Layer 3 of a small transformer language model trained on English Wikipedia (14 layers, counted from 0, width 64).
A neuron's activation on a vector x is ReLU(weights . x + bias), where the dot is the dot product.

Input weights of the MLP neurons that the questions are about. A number n stands for (n - 500) times 0.0033.
n0 (bias -0.130): 549,644,475,300,196,655,591,462,487,394,226,381,483,359,566,190,473,565,577,351,431,622,492,414,639,476,382,714,622,556,378,483,376,513,695,586,578,503,719,534,426,542,364,625,640,486,368,681,347,554,446,271,654,382,358,489,624,548,273,524,542,414,300,502
n27 (bias -0.083): 487,524,486,407,438,367,590,494,534,343,624,555,590,388,541,512,453,547,578,487,698,475,479,547,578,435,586,328,530,373,532,467,470,328,661,461,538,527,516,485,553,689,376,613,692,399,433,445,589,534,540,537,567,681,294,482,367,360,307,541,546,647,483,312
n36 (bias -0.115): 397,575,546,436,571,539,584,495,584,471,560,432,558,513,658,567,695,483,416,393,632,558,501,429,751,473,584,473,280,331,431,847,242,487,645,573,313,419,292,599,254,591,379,350,467,307,637,574,532,435,581,499,675,343,409,485,299,418,765,426,506,518,648,510
n44 (bias -0.073): 635,414,529,459,581,510,508,496,526,466,334,761,439,439,381,615,505,598,493,589,646,554,555,477,538,362,796,503,596,661,495,458,512,357,420,627,514,659,394,482,501,448,318,493,588,480,715,466,639,558,432,569,408,364,394,310,488,542,455,343,582,617,533,516
n49 (bias -0.059): 404,585,727,572,453,381,720,570,552,446,526,544,813,519,510,541,386,578,557,346,549,177,544,567,618,571,429,378,483,324,742,559,479,504,297,674,558,508,549,342,514,381,527,437,428,534,704,744,448,453,352,228,576,580,377,701,501,758,518,463,612,409,559,563
n50 (bias -0.084): 411,567,446,557,516,502,650,397,477,521,500,549,499,432,535,568,426,403,538,455,644,662,368,495,491,198,478,548,528,444,418,289,453,546,417,550,536,306,493,449,312,473,386,533,441,534,416,575,549,477,501,471,558,351,339,363,474,468,503,550,540,622,556,509
n52 (bias -0.012): 273,518,414,489,179,465,761,528,251,450,442,229,375,459,554,655,409,536,551,488,685,419,450,658,721,364,585,499,549,443,494,507,400,588,420,559,583,620,364,565,436,597,434,451,576,477,643,477,392,554,515,441,340,717,524,430,234,561,82,501,486,516,572,310
n91 (bias -0.114): 397,482,507,498,379,585,555,649,532,534,620,575,598,563,647,514,445,485,659,354,332,445,521,469,430,690,290,608,717,404,456,550,415,435,516,658,572,495,422,367,595,458,369,727,574,552,524,722,656,580,433,544,362,711,250,499,468,393,400,426,636,374,407,368
n127 (bias -0.109): 206,856,596,383,369,493,779,418,551,488,612,454,540,540,512,379,558,472,591,324,309,582,476,447,454,439,369,475,503,296,553,488,626,546,258,407,125,649,698,467,287,612,509,596,487,471,442,614,634,403,646,453,576,514,512,492,271,374,405,354,662,422,525,633
n134 (bias -0.071): 415,585,385,354,477,417,821,424,626,437,356,465,617,403,467,432,419,701,794,436,510,268,689,368,671,459,418,422,467,319,379,469,492,678,456,677,592,755,502,112,399,543,488,587,372,611,481,524,531,720,492,774,340,598,259,525,305,331,681,650,692,678,611,360
n148 (bias -0.147): 549,402,484,408,562,519,665,573,405,553,529,638,699,199,365,567,329,493,524,453,409,436,476,659,575,623,553,476,692,603,486,418,230,297,567,674,486,543,755,527,706,539,364,500,519,586,413,376,410,673,426,544,339,513,258,506,511,98,490,619,569,900,270,460
n150 (bias -0.084): 560,416,495,492,389,374,465,670,593,584,489,562,644,512,622,512,400,350,477,536,593,475,475,506,693,545,568,567,600,421,514,734,514,592,549,626,564,534,521,411,480,586,523,630,410,496,566,522,464,762,593,298,505,678,519,282,549,428,525,552,490,438,666,386
n151 (bias -0.098): 522,577,592,583,517,615,588,704,599,610,464,654,492,470,409,673,529,470,425,509,503,436,579,480,406,386,499,520,540,479,500,479,442,540,247,603,484,474,450,585,652,666,403,470,540,569,569,691,619,441,433,474,441,357,435,325,458,353,391,412,599,494,621,559
n153 (bias -0.033): 370,205,640,636,393,490,323,321,449,549,402,448,682,493,525,581,405,614,316,486,538,336,407,364,399,714,380,421,565,437,644,353,420,539,678,588,552,590,411,342,489,579,673,490,645,411,609,442,453,552,529,403,472,269,23,637,433,453,592,492,675,735,583,274
n160 (bias -0.102): 404,608,446,490,470,493,600,467,446,686,540,319,638,475,495,649,645,541,523,518,503,502,525,515,500,323,460,491,194,505,345,700,402,417,509,501,642,399,483,506,378,530,471,399,439,393,835,507,682,497,539,487,422,346,476,420,562,643,389,617,671,404,591,238
n163 (bias -0.068): 498,436,418,440,533,466,436,454,433,569,384,300,499,453,718,638,387,582,407,646,595,499,486,391,587,548,666,721,447,462,442,484,498,419,283,520,450,320,524,672,480,637,513,439,431,545,553,652,441,470,365,472,407,358,556,471,465,409,195,320,595,698,716,480
n171 (bias -0.057): 566,657,514,386,473,474,558,601,738,321,277,723,799,383,553,263,503,324,503,165,704,730,533,272,366,604,372,652,461,628,670,604,545,643,508,486,494,571,559,255,269,421,502,451,237,243,589,692,884,553,501,360,673,576,443,745,523,334,742,348,673,400,642,591
n182 (bias -0.112): 351,474,396,490,561,734,600,442,429,368,374,467,718,429,457,238,672,369,649,620,632,531,463,491,519,477,573,592,467,362,447,293,344,383,435,755,373,377,550,346,347,443,441,531,313,437,609,704,387,638,420,513,467,449,346,429,560,447,471,652,405,460,194,268
n185 (bias -0.047): 480,503,303,518,537,466,545,431,450,292,477,542,620,442,578,542,422,519,367,515,510,634,500,532,883,425,584,530,560,629,474,417,340,448,527,391,464,584,540,479,643,513,377,495,432,589,497,381,420,389,492,359,234,507,467,591,523,432,296,571,559,597,526,325
n186 (bias -0.068): 480,385,327,544,489,628,644,651,432,563,540,682,495,471,458,654,456,430,539,607,695,678,460,742,372,450,404,676,519,432,412,604,428,369,475,718,556,368,375,288,548,495,456,497,530,623,465,562,528,603,488,528,507,514,498,399,520,443,412,542,577,509,647,402
n187 (bias -0.068): 496,503,367,454,413,321,495,564,548,466,529,664,670,445,471,765,385,698,480,587,453,485,550,631,678,484,319,428,377,392,486,458,366,440,535,571,537,375,446,549,503,422,570,416,453,394,415,648,396,620,449,295,245,501,477,600,395,465,512,534,587,526,672,653
n215 (bias -0.065): 450,527,377,614,339,352,548,548,417,426,415,340,527,224,686,636,486,401,587,508,427,516,497,628,508,463,580,568,533,417,305,621,492,355,431,657,553,484,396,594,308,504,504,588,570,626,391,479,449,406,482,497,575,506,393,447,463,516,435,448,540,473,431,533
n231 (bias -0.099): 538,436,532,600,501,446,643,522,384,490,515,651,505,482,494,472,544,576,576,428,347,525,439,342,656,511,613,502,168,547,396,647,538,596,481,561,587,537,427,511,467,626,479,601,437,254,362,783,467,506,385,550,553,406,488,349,462,487,551,245,377,432,482,395
n233 (bias -0.035): 465,542,374,446,500,443,447,605,321,463,616,612,576,231,418,243,651,507,638,514,414,477,458,536,477,454,565,672,426,409,521,416,483,600,702,545,321,492,487,464,451,372,635,349,461,674,395,435,549,675,452,452,529,779,425,375,550,466,417,497,863,441,582,456
n234 (bias -0.056): 481,610,679,509,347,424,662,277,463,544,569,412,541,591,670,253,542,448,400,471,507,432,386,479,604,472,523,527,490,433,480,469,575,384,504,492,339,477,451,428,331,494,530,477,468,554,513,525,267,429,554,484,586,465,539,539,457,446,486,340,489,509,426,592
n241 (bias -0.034): 501,576,595,511,491,304,466,540,658,661,496,652,679,435,459,706,422,491,495,428,496,568,411,456,458,462,588,538,607,361,441,482,435,650,455,565,447,514,460,346,439,699,369,507,640,478,548,533,497,745,573,575,489,407,420,511,334,569,319,604,527,495,501,535
n248 (bias -0.104): 382,607,572,508,763,507,462,508,462,418,365,534,484,484,498,595,378,211,559,505,479,571,471,635,415,385,608,558,401,506,503,542,404,366,443,567,400,492,441,636,400,627,452,523,568,473,506,561,356,467,568,562,446,356,413,487,497,512,472,458,571,590,532,339
n252 (bias -0.041): 541,469,401,530,636,375,616,564,608,383,430,454,444,456,431,561,288,588,516,617,582,428,464,485,560,487,486,514,493,585,347,611,447,542,364,473,319,741,467,521,504,738,536,514,694,517,719,528,306,559,332,503,462,356,447,522,501,416,434,588,623,617,665,587
n254 (bias -0.046): 582,428,445,342,632,521,599,685,236,732,238,426,492,429,523,613,527,589,517,289,427,725,520,369,531,419,398,572,495,412,390,467,518,653,616,705,474,375,498,560,540,749,686,423,371,704,777,627,713,618,555,499,360,404,262,579,452,197,690,461,602,588,568,184

Each question shows a token from some text and the vector x that enters the MLP there. A number n stands for (n - 500) times 0.0064.

"l": 370,614,425,355,490,507,523,558,474,526,799,459,526,548,501,566,437,476,407,577,574,509,765,371,412,428,572,575,588,468,568,504,437,534,505,541,567,396,409,525,404,562,526,468,557,515,466,281,440,474,308,567,566,488,527,633,736,489,494,549,267,347,506,518
Which neuron fires most, and how strongly? n186, at about 0.36

" It": 376,599,499,357,451,500,501,431,441,474,722,463,477,543,524,573,445,500,474,585,545,555,822,408,397,461,568,491,611,428,510,464,473,612,508,563,540,426,383,549,396,581,470,573,551,497,478,308,550,316,316,530,507,473,650,561,741,489,514,493,360,331,558,556
Which neuron fires most, and how strongly? n215, at about 0.39

"h": 397,555,502,373,484,423,517,506,485,511,795,525,471,656,489,547,428,498,447,548,545,538,801,412,451,459,598,523,604,432,550,499,464,565,499,604,554,476,411,543,377,586,424,494,564,501,448,318,468,456,314,484,520,496,583,589,728,453,469,546,139,311,562,536
Which three neurons fire most, strongest first? n150, n52, n241

"res": 415,597,555,356,445,468,498,481,435,514,750,493,606,660,478,553,426,531,394,537,596,474,713,360,420,447,515,559,643,455,548,420,504,620,519,547,452,417,402,559,449,595,488,443,609,510,448,305,455,427,335,581,448,493,428,555,717,509,621,546,289,415,558,551
Which neuron fires most, and how strongly? n153, at about 0.63

"on": 439,604,516,283,497,481,502,457,471,487,799,514,512,568,454,545,433,426,457,513,562,548,668,398,457,473,548,534,655,487,556,445,509,579,492,539,508,435,414,577,408,566,515,481,590,486,444,259,453,443,299,544,535,448,521,605,735,475,524,517,317,371,643,557
Which of these neurons fires most? n234

"ent": 397,588,443,356,475,496,527,510,435,467,758,471,474,511,508,492,471,466,433,546,562,521,779,407,445,445,586,561,560,427,520,440,419,606,519,548,518,422,385,568,431,604,519,541,602,516,437,394,461,330,350,572,456,474,581,635,741,511,560,522,274,415,441,605
Which three neurons fire most, strongest first? n215, n234, n36

"ur": 388,576,450,347,561,486,535,506,499,462,792,474,591,569,478,505,419,489,433,541,609,580,671,435,426,457,547,586,609,460,593,437,504,559,512,529,505,418,387,527,427,584,523,459,585,512,432,332,497,393,320,528,504,432,560,599,733,432,531,530,209,426,484,598
Which of these neurons fires most? n50

"ust": 379,587,452,351,523,462,558,519,462,481,750,465,612,609,531,501,471,455,418,576,566,542,807,347,422,448,617,550,635,437,513,468,477,600,505,428,546,430,408,603,403,590,480,468,543,508,439,396,459,364,335,578,506,453,511,642,730,449,486,491,261,446,484,590
Which of these neurons fires most? n163

"ation": 392,602,503,301,518,453,549,490,468,506,755,492,538,543,533,545,471,483,471,524,493,444,828,370,458,468,569,548,640,445,528,466,522,582,498,587,484,404,417,532,440,578,484,446,597,488,453,301,483,447,323,570,418,474,503,594,742,475,559,530,322,453,472,550
Which neuron fires most, and how strongly? n134, at about 0.13

" g": 348,566,558,405,498,469,487,544,456,522,874,493,540,667,432,609,482,454,413,513,559,548,880,358,447,432,546,571,594,415,572,483,444,531,517,576,514,437,393,576,393,557,499,483,529,509,467,395,534,436,312,547,420,475,491,663,724,513,456,542,284,372,451,485
Which three neurons fire most, strongest first? n91, n160, n49

"ed": 381,568,519,338,556,444,564,471,431,475,777,484,512,596,479,567,442,457,398,460,528,553,755,362,482,449,559,509,580,450,544,428,557,598,511,521,510,431,421,570,415,603,589,506,569,509,478,363,511,426,303,531,486,451,514,638,727,442,532,569,229,492,472,576
The two highest activations, in order: n234, n50

" con": 463,581,498,394,482,410,564,447,444,486,698,509,550,611,428,586,482,539,405,519,566,585,718,394,426,440,521,516,656,505,581,455,528,535,529,560,459,418,400,597,409,510,483,505,568,440,481,312,496,398,290,596,495,437,510,510,753,455,517,508,400,430,510,597
Which of these neurons fires most? n44

" for": 379,570,533,352,554,444,540,538,417,483,741,482,583,650,426,564,445,496,416,538,562,495,649,393,417,430,527,532,597,409,582,415,486,599,529,512,500,469,392,570,469,572,497,511,589,532,489,418,513,396,309,589,539,398,517,620,729,423,486,592,340,358,472,540
Which of these neurons fires most? n151

" United": 437,575,482,274,476,382,515,550,436,493,732,496,624,494,494,504,512,456,449,447,565,491,731,401,446,417,615,513,646,460,582,458,442,634,482,470,503,465,394,630,437,587,475,482,524,476,452,320,524,424,327,557,475,538,512,656,709,470,541,547,328,320,598,567
Which neuron fires most, and how strongly? n171, at about 1.3

"wn": 420,640,475,297,536,447,546,436,432,533,720,464,665,584,547,537,447,453,495,507,572,514,760,318,409,441,545,515,615,481,563,468,528,607,487,584,573,436,395,545,364,583,511,482,550,512,481,336,508,442,284,542,463,468,540,601,712,484,538,542,306,391,448,549
The two highest activations, in order: n171, n49

"t": 394,597,504,368,526,441,533,456,480,510,784,479,497,617,492,529,473,538,436,558,539,543,842,411,443,445,567,455,632,438,546,433,497,566,509,599,511,404,413,530,463,573,419,456,581,494,404,278,504,374,347,550,524,473,418,680,745,493,489,510,242,415,488,539
Which of these neurons fires most? n27

"S": 388,595,516,366,485,469,534,435,479,545,815,548,548,635,495,576,444,474,461,533,539,484,823,399,383,435,505,484,582,403,515,402,447,624,522,555,558,469,412,533,437,571,515,486,525,497,498,347,524,352,335,565,461,494,469,609,735,520,491,546,246,363,591,508
The two highest activations, in order: n49, n160

"ss": 393,640,516,302,544,459,552,421,450,528,720,481,537,659,431,483,449,505,411,546,560,538,691,373,437,436,530,486,645,438,537,419,393,614,520,540,517,437,414,549,447,580,447,462,593,513,458,337,476,510,325,601,544,469,502,587,742,524,532,553,284,403,498,534
The two highest activations, in order: n241, n50

"x": 450,609,521,332,537,476,516,488,463,510,884,529,516,601,502,557,451,473,467,529,563,545,707,373,417,431,543,505,601,476,556,430,411,563,465,549,531,468,406,471,438,585,520,537,529,519,396,404,445,310,321,604,520,432,431,640,736,472,517,532,293,435,488,574
The two highest activations, in order: n50, n234

"s": 394,630,524,370,495,435,537,436,472,525,768,498,481,703,503,546,429,494,409,558,506,513,757,361,471,431,514,539,635,422,516,448,437,601,477,542,517,397,414,554,422,603,479,452,595,484,451,301,494,444,323,581,540,511,483,580,730,505,532,598,232,476,510,516
Which of these neurons fires most? n50

" sc": 328,586,497,347,456,447,563,515,458,522,798,504,509,598,430,589,465,518,367,601,552,606,829,406,361,455,553,582,610,446,562,484,423,544,531,607,516,373,393,557,401,550,492,520,595,474,410,444,539,414,333,517,445,564,472,610,710,476,513,529,297,398,419,524
Which of these neurons fires most? n91

"ly": 384,576,501,335,434,462,549,479,460,479,793,518,524,680,530,534,435,462,394,574,544,479,824,390,477,440,590,543,628,424,579,504,503,582,464,517,511,441,408,550,442,553,471,457,602,473,487,372,506,489,310,569,510,460,538,546,734,446,501,513,232,407,491,586
The two highest activations, in order: n234, n36

" app": 402,584,530,408,476,491,530,522,408,510,632,497,644,689,419,568,509,466,345,529,598,484,788,417,457,481,553,578,625,430,472,430,479,529,485,599,461,405,415,560,393,557,529,481,574,444,466,352,520,355,308,591,463,482,560,602,732,515,563,528,376,349,448,557
Which of these neurons fires most? n182

" ch": 435,560,477,447,473,523,546,521,447,534,838,486,518,677,445,545,486,487,415,528,525,554,799,283,466,441,601,588,547,468,552,518,445,584,520,574,502,456,400,544,392,574,462,541,539,471,428,441,510,457,290,542,442,458,473,550,731,476,487,548,231,337,522,513
Which of these neurons fires most? n231

"act": 449,587,495,347,574,480,551,520,467,495,788,492,527,668,476,536,432,439,507,467,552,511,717,356,419,478,593,516,532,465,557,476,450,531,532,565,470,403,381,571,419,616,485,582,560,481,421,271,472,444,310,577,462,470,552,615,735,550,537,514,305,434,459,521
Which neuron fires most, and how strongly? n248, at about 0.35

"id": 407,617,461,312,577,495,545,479,427,486,790,458,593,665,484,541,431,480,457,466,583,574,683,367,513,473,559,500,615,450,607,472,509,539,510,502,509,429,376,611,456,583,495,472,566,478,469,329,479,485,305,495,484,448,497,637,730,500,541,539,247,417,411,559
Which of these neurons fires most? n36

"ess": 411,582,492,360,517,439,504,516,445,505,848,493,527,635,532,545,451,458,452,443,553,546,694,412,461,425,603,567,596,423,536,467,452,572,494,473,543,413,377,562,401,619,532,505,590,502,447,277,506,404,298,594,526,482,458,634,717,540,500,575,311,413,428,534
The two highest activations, in order: n27, n241

"es": 398,609,558,377,468,466,558,466,451,477,793,510,512,616,471,568,458,479,426,560,507,511,767,392,499,431,501,530,688,429,531,456,445,601,469,506,485,417,400,538,438,594,523,502,596,476,464,267,475,456,324,582,484,458,467,578,727,491,545,593,236,471,523,550
Which neuron fires most, and how strongly? n241, at about 0.37

" le": 439,601,518,382,500,498,561,580,421,516,856,488,476,619,442,650,461,487,426,592,584,559,617,362,379,444,583,587,607,440,574,477,470,525,519,547,512,439,380,495,411,500,480,520,592,484,456,422,494,317,301,531,521,442,475,598,731,461,491,510,337,335,479,573
Which three neurons fire most, strongest first? n186, n151, n50

"ing": 397,619,547,341,518,470,558,550,435,481,805,494,528,558,461,519,469,435,438,487,536,490,690,375,466,441,567,478,599,430,565,440,520,553,508,565,530,414,384,597,455,584,584,492,577,495,481,300,482,464,316,572,454,433,553,607,736,454,561,592,263,457,466,531
Which of these neurons fires most? n234

"ive": 420,647,538,280,518,435,569,499,428,466,763,523,481,541,538,545,495,485,457,602,508,499,781,444,479,427,531,555,585,422,560,452,439,595,467,532,522,398,413,563,406,625,448,455,612,494,414,374,491,397,327,589,448,445,516,652,700,438,549,539,311,379,497,587
Which neuron fires most, and how strongly? n36, at about 0.95

" and": 414,569,515,338,457,482,546,517,442,490,770,466,535,680,494,559,420,473,477,576,483,456,771,421,449,443,561,500,618,410,541,444,461,568,505,536,475,490,403,566,469,558,528,563,581,487,444,421,480,387,302,547,518,460,636,604,739,406,493,558,328,376,546,539
Which of these neurons fires most? n127

"en": 387,567,518,324,468,518,550,468,440,452,707,505,581,577,452,552,459,461,383,523,548,570,768,411,444,461,541,596,658,433,545,477,441,602,460,484,529,444,437,603,351,622,560,468,595,519,439,359,473,474,306,549,494,420,559,634,705,481,504,538,231,379,549,567
Which neuron fires most, and how strongly? n241, at about 0.21

"-": 358,646,415,364,481,445,539,510,480,508,747,565,601,630,465,601,427,526,477,545,532,528,814,419,410,429,501,499,534,471,551,421,509,569,494,527,494,444,411,637,415,527,560,505,589,470,415,364,481,379,329,557,486,474,589,608,734,444,473,543,294,384,519,560
Which neuron fires most, and how strongly? n187, at about 1.2

" be": 437,514,524,337,442,439,532,522,401,516,718,514,496,672,458,556,425,515,413,630,613,563,688,389,461,432,551,575,602,411,546,468,531,543,497,509,457,467,368,542,427,545,350,533,572,491,501,369,522,510,313,588,497,455,563,550,734,552,526,532,274,383,439,596
Which of these neurons fires most? n44

"ated": 416,580,534,281,536,451,586,487,442,484,778,500,543,617,470,573,467,488,413,447,484,474,786,393,457,438,575,507,568,418,529,460,519,586,472,548,464,424,419,575,472,632,574,503,617,496,467,359,502,426,316,560,456,463,502,650,709,431,535,553,267,469,482,572
Which neuron fires most, and how strongly? n127, at about 0.68

" or": 415,564,477,326,513,499,567,478,427,461,707,456,524,674,463,608,407,508,443,522,543,519,738,417,459,431,520,596,560,422,554,476,484,606,527,566,434,448,420,533,459,551,442,539,590,461,439,426,532,394,299,583,519,457,587,556,727,463,468,579,291,435,552,584
Which of these neurons fires most? n163

"ach": 360,623,471,341,443,475,466,474,444,464,827,490,486,587,524,519,449,455,462,544,592,491,720,377,425,442,601,541,579,456,569,460,455,619,495,576,571,467,398,534,380,585,494,576,559,488,468,369,484,432,332,548,501,452,525,633,729,528,503,573,204,411,540,520
Which of these neurons fires most? n52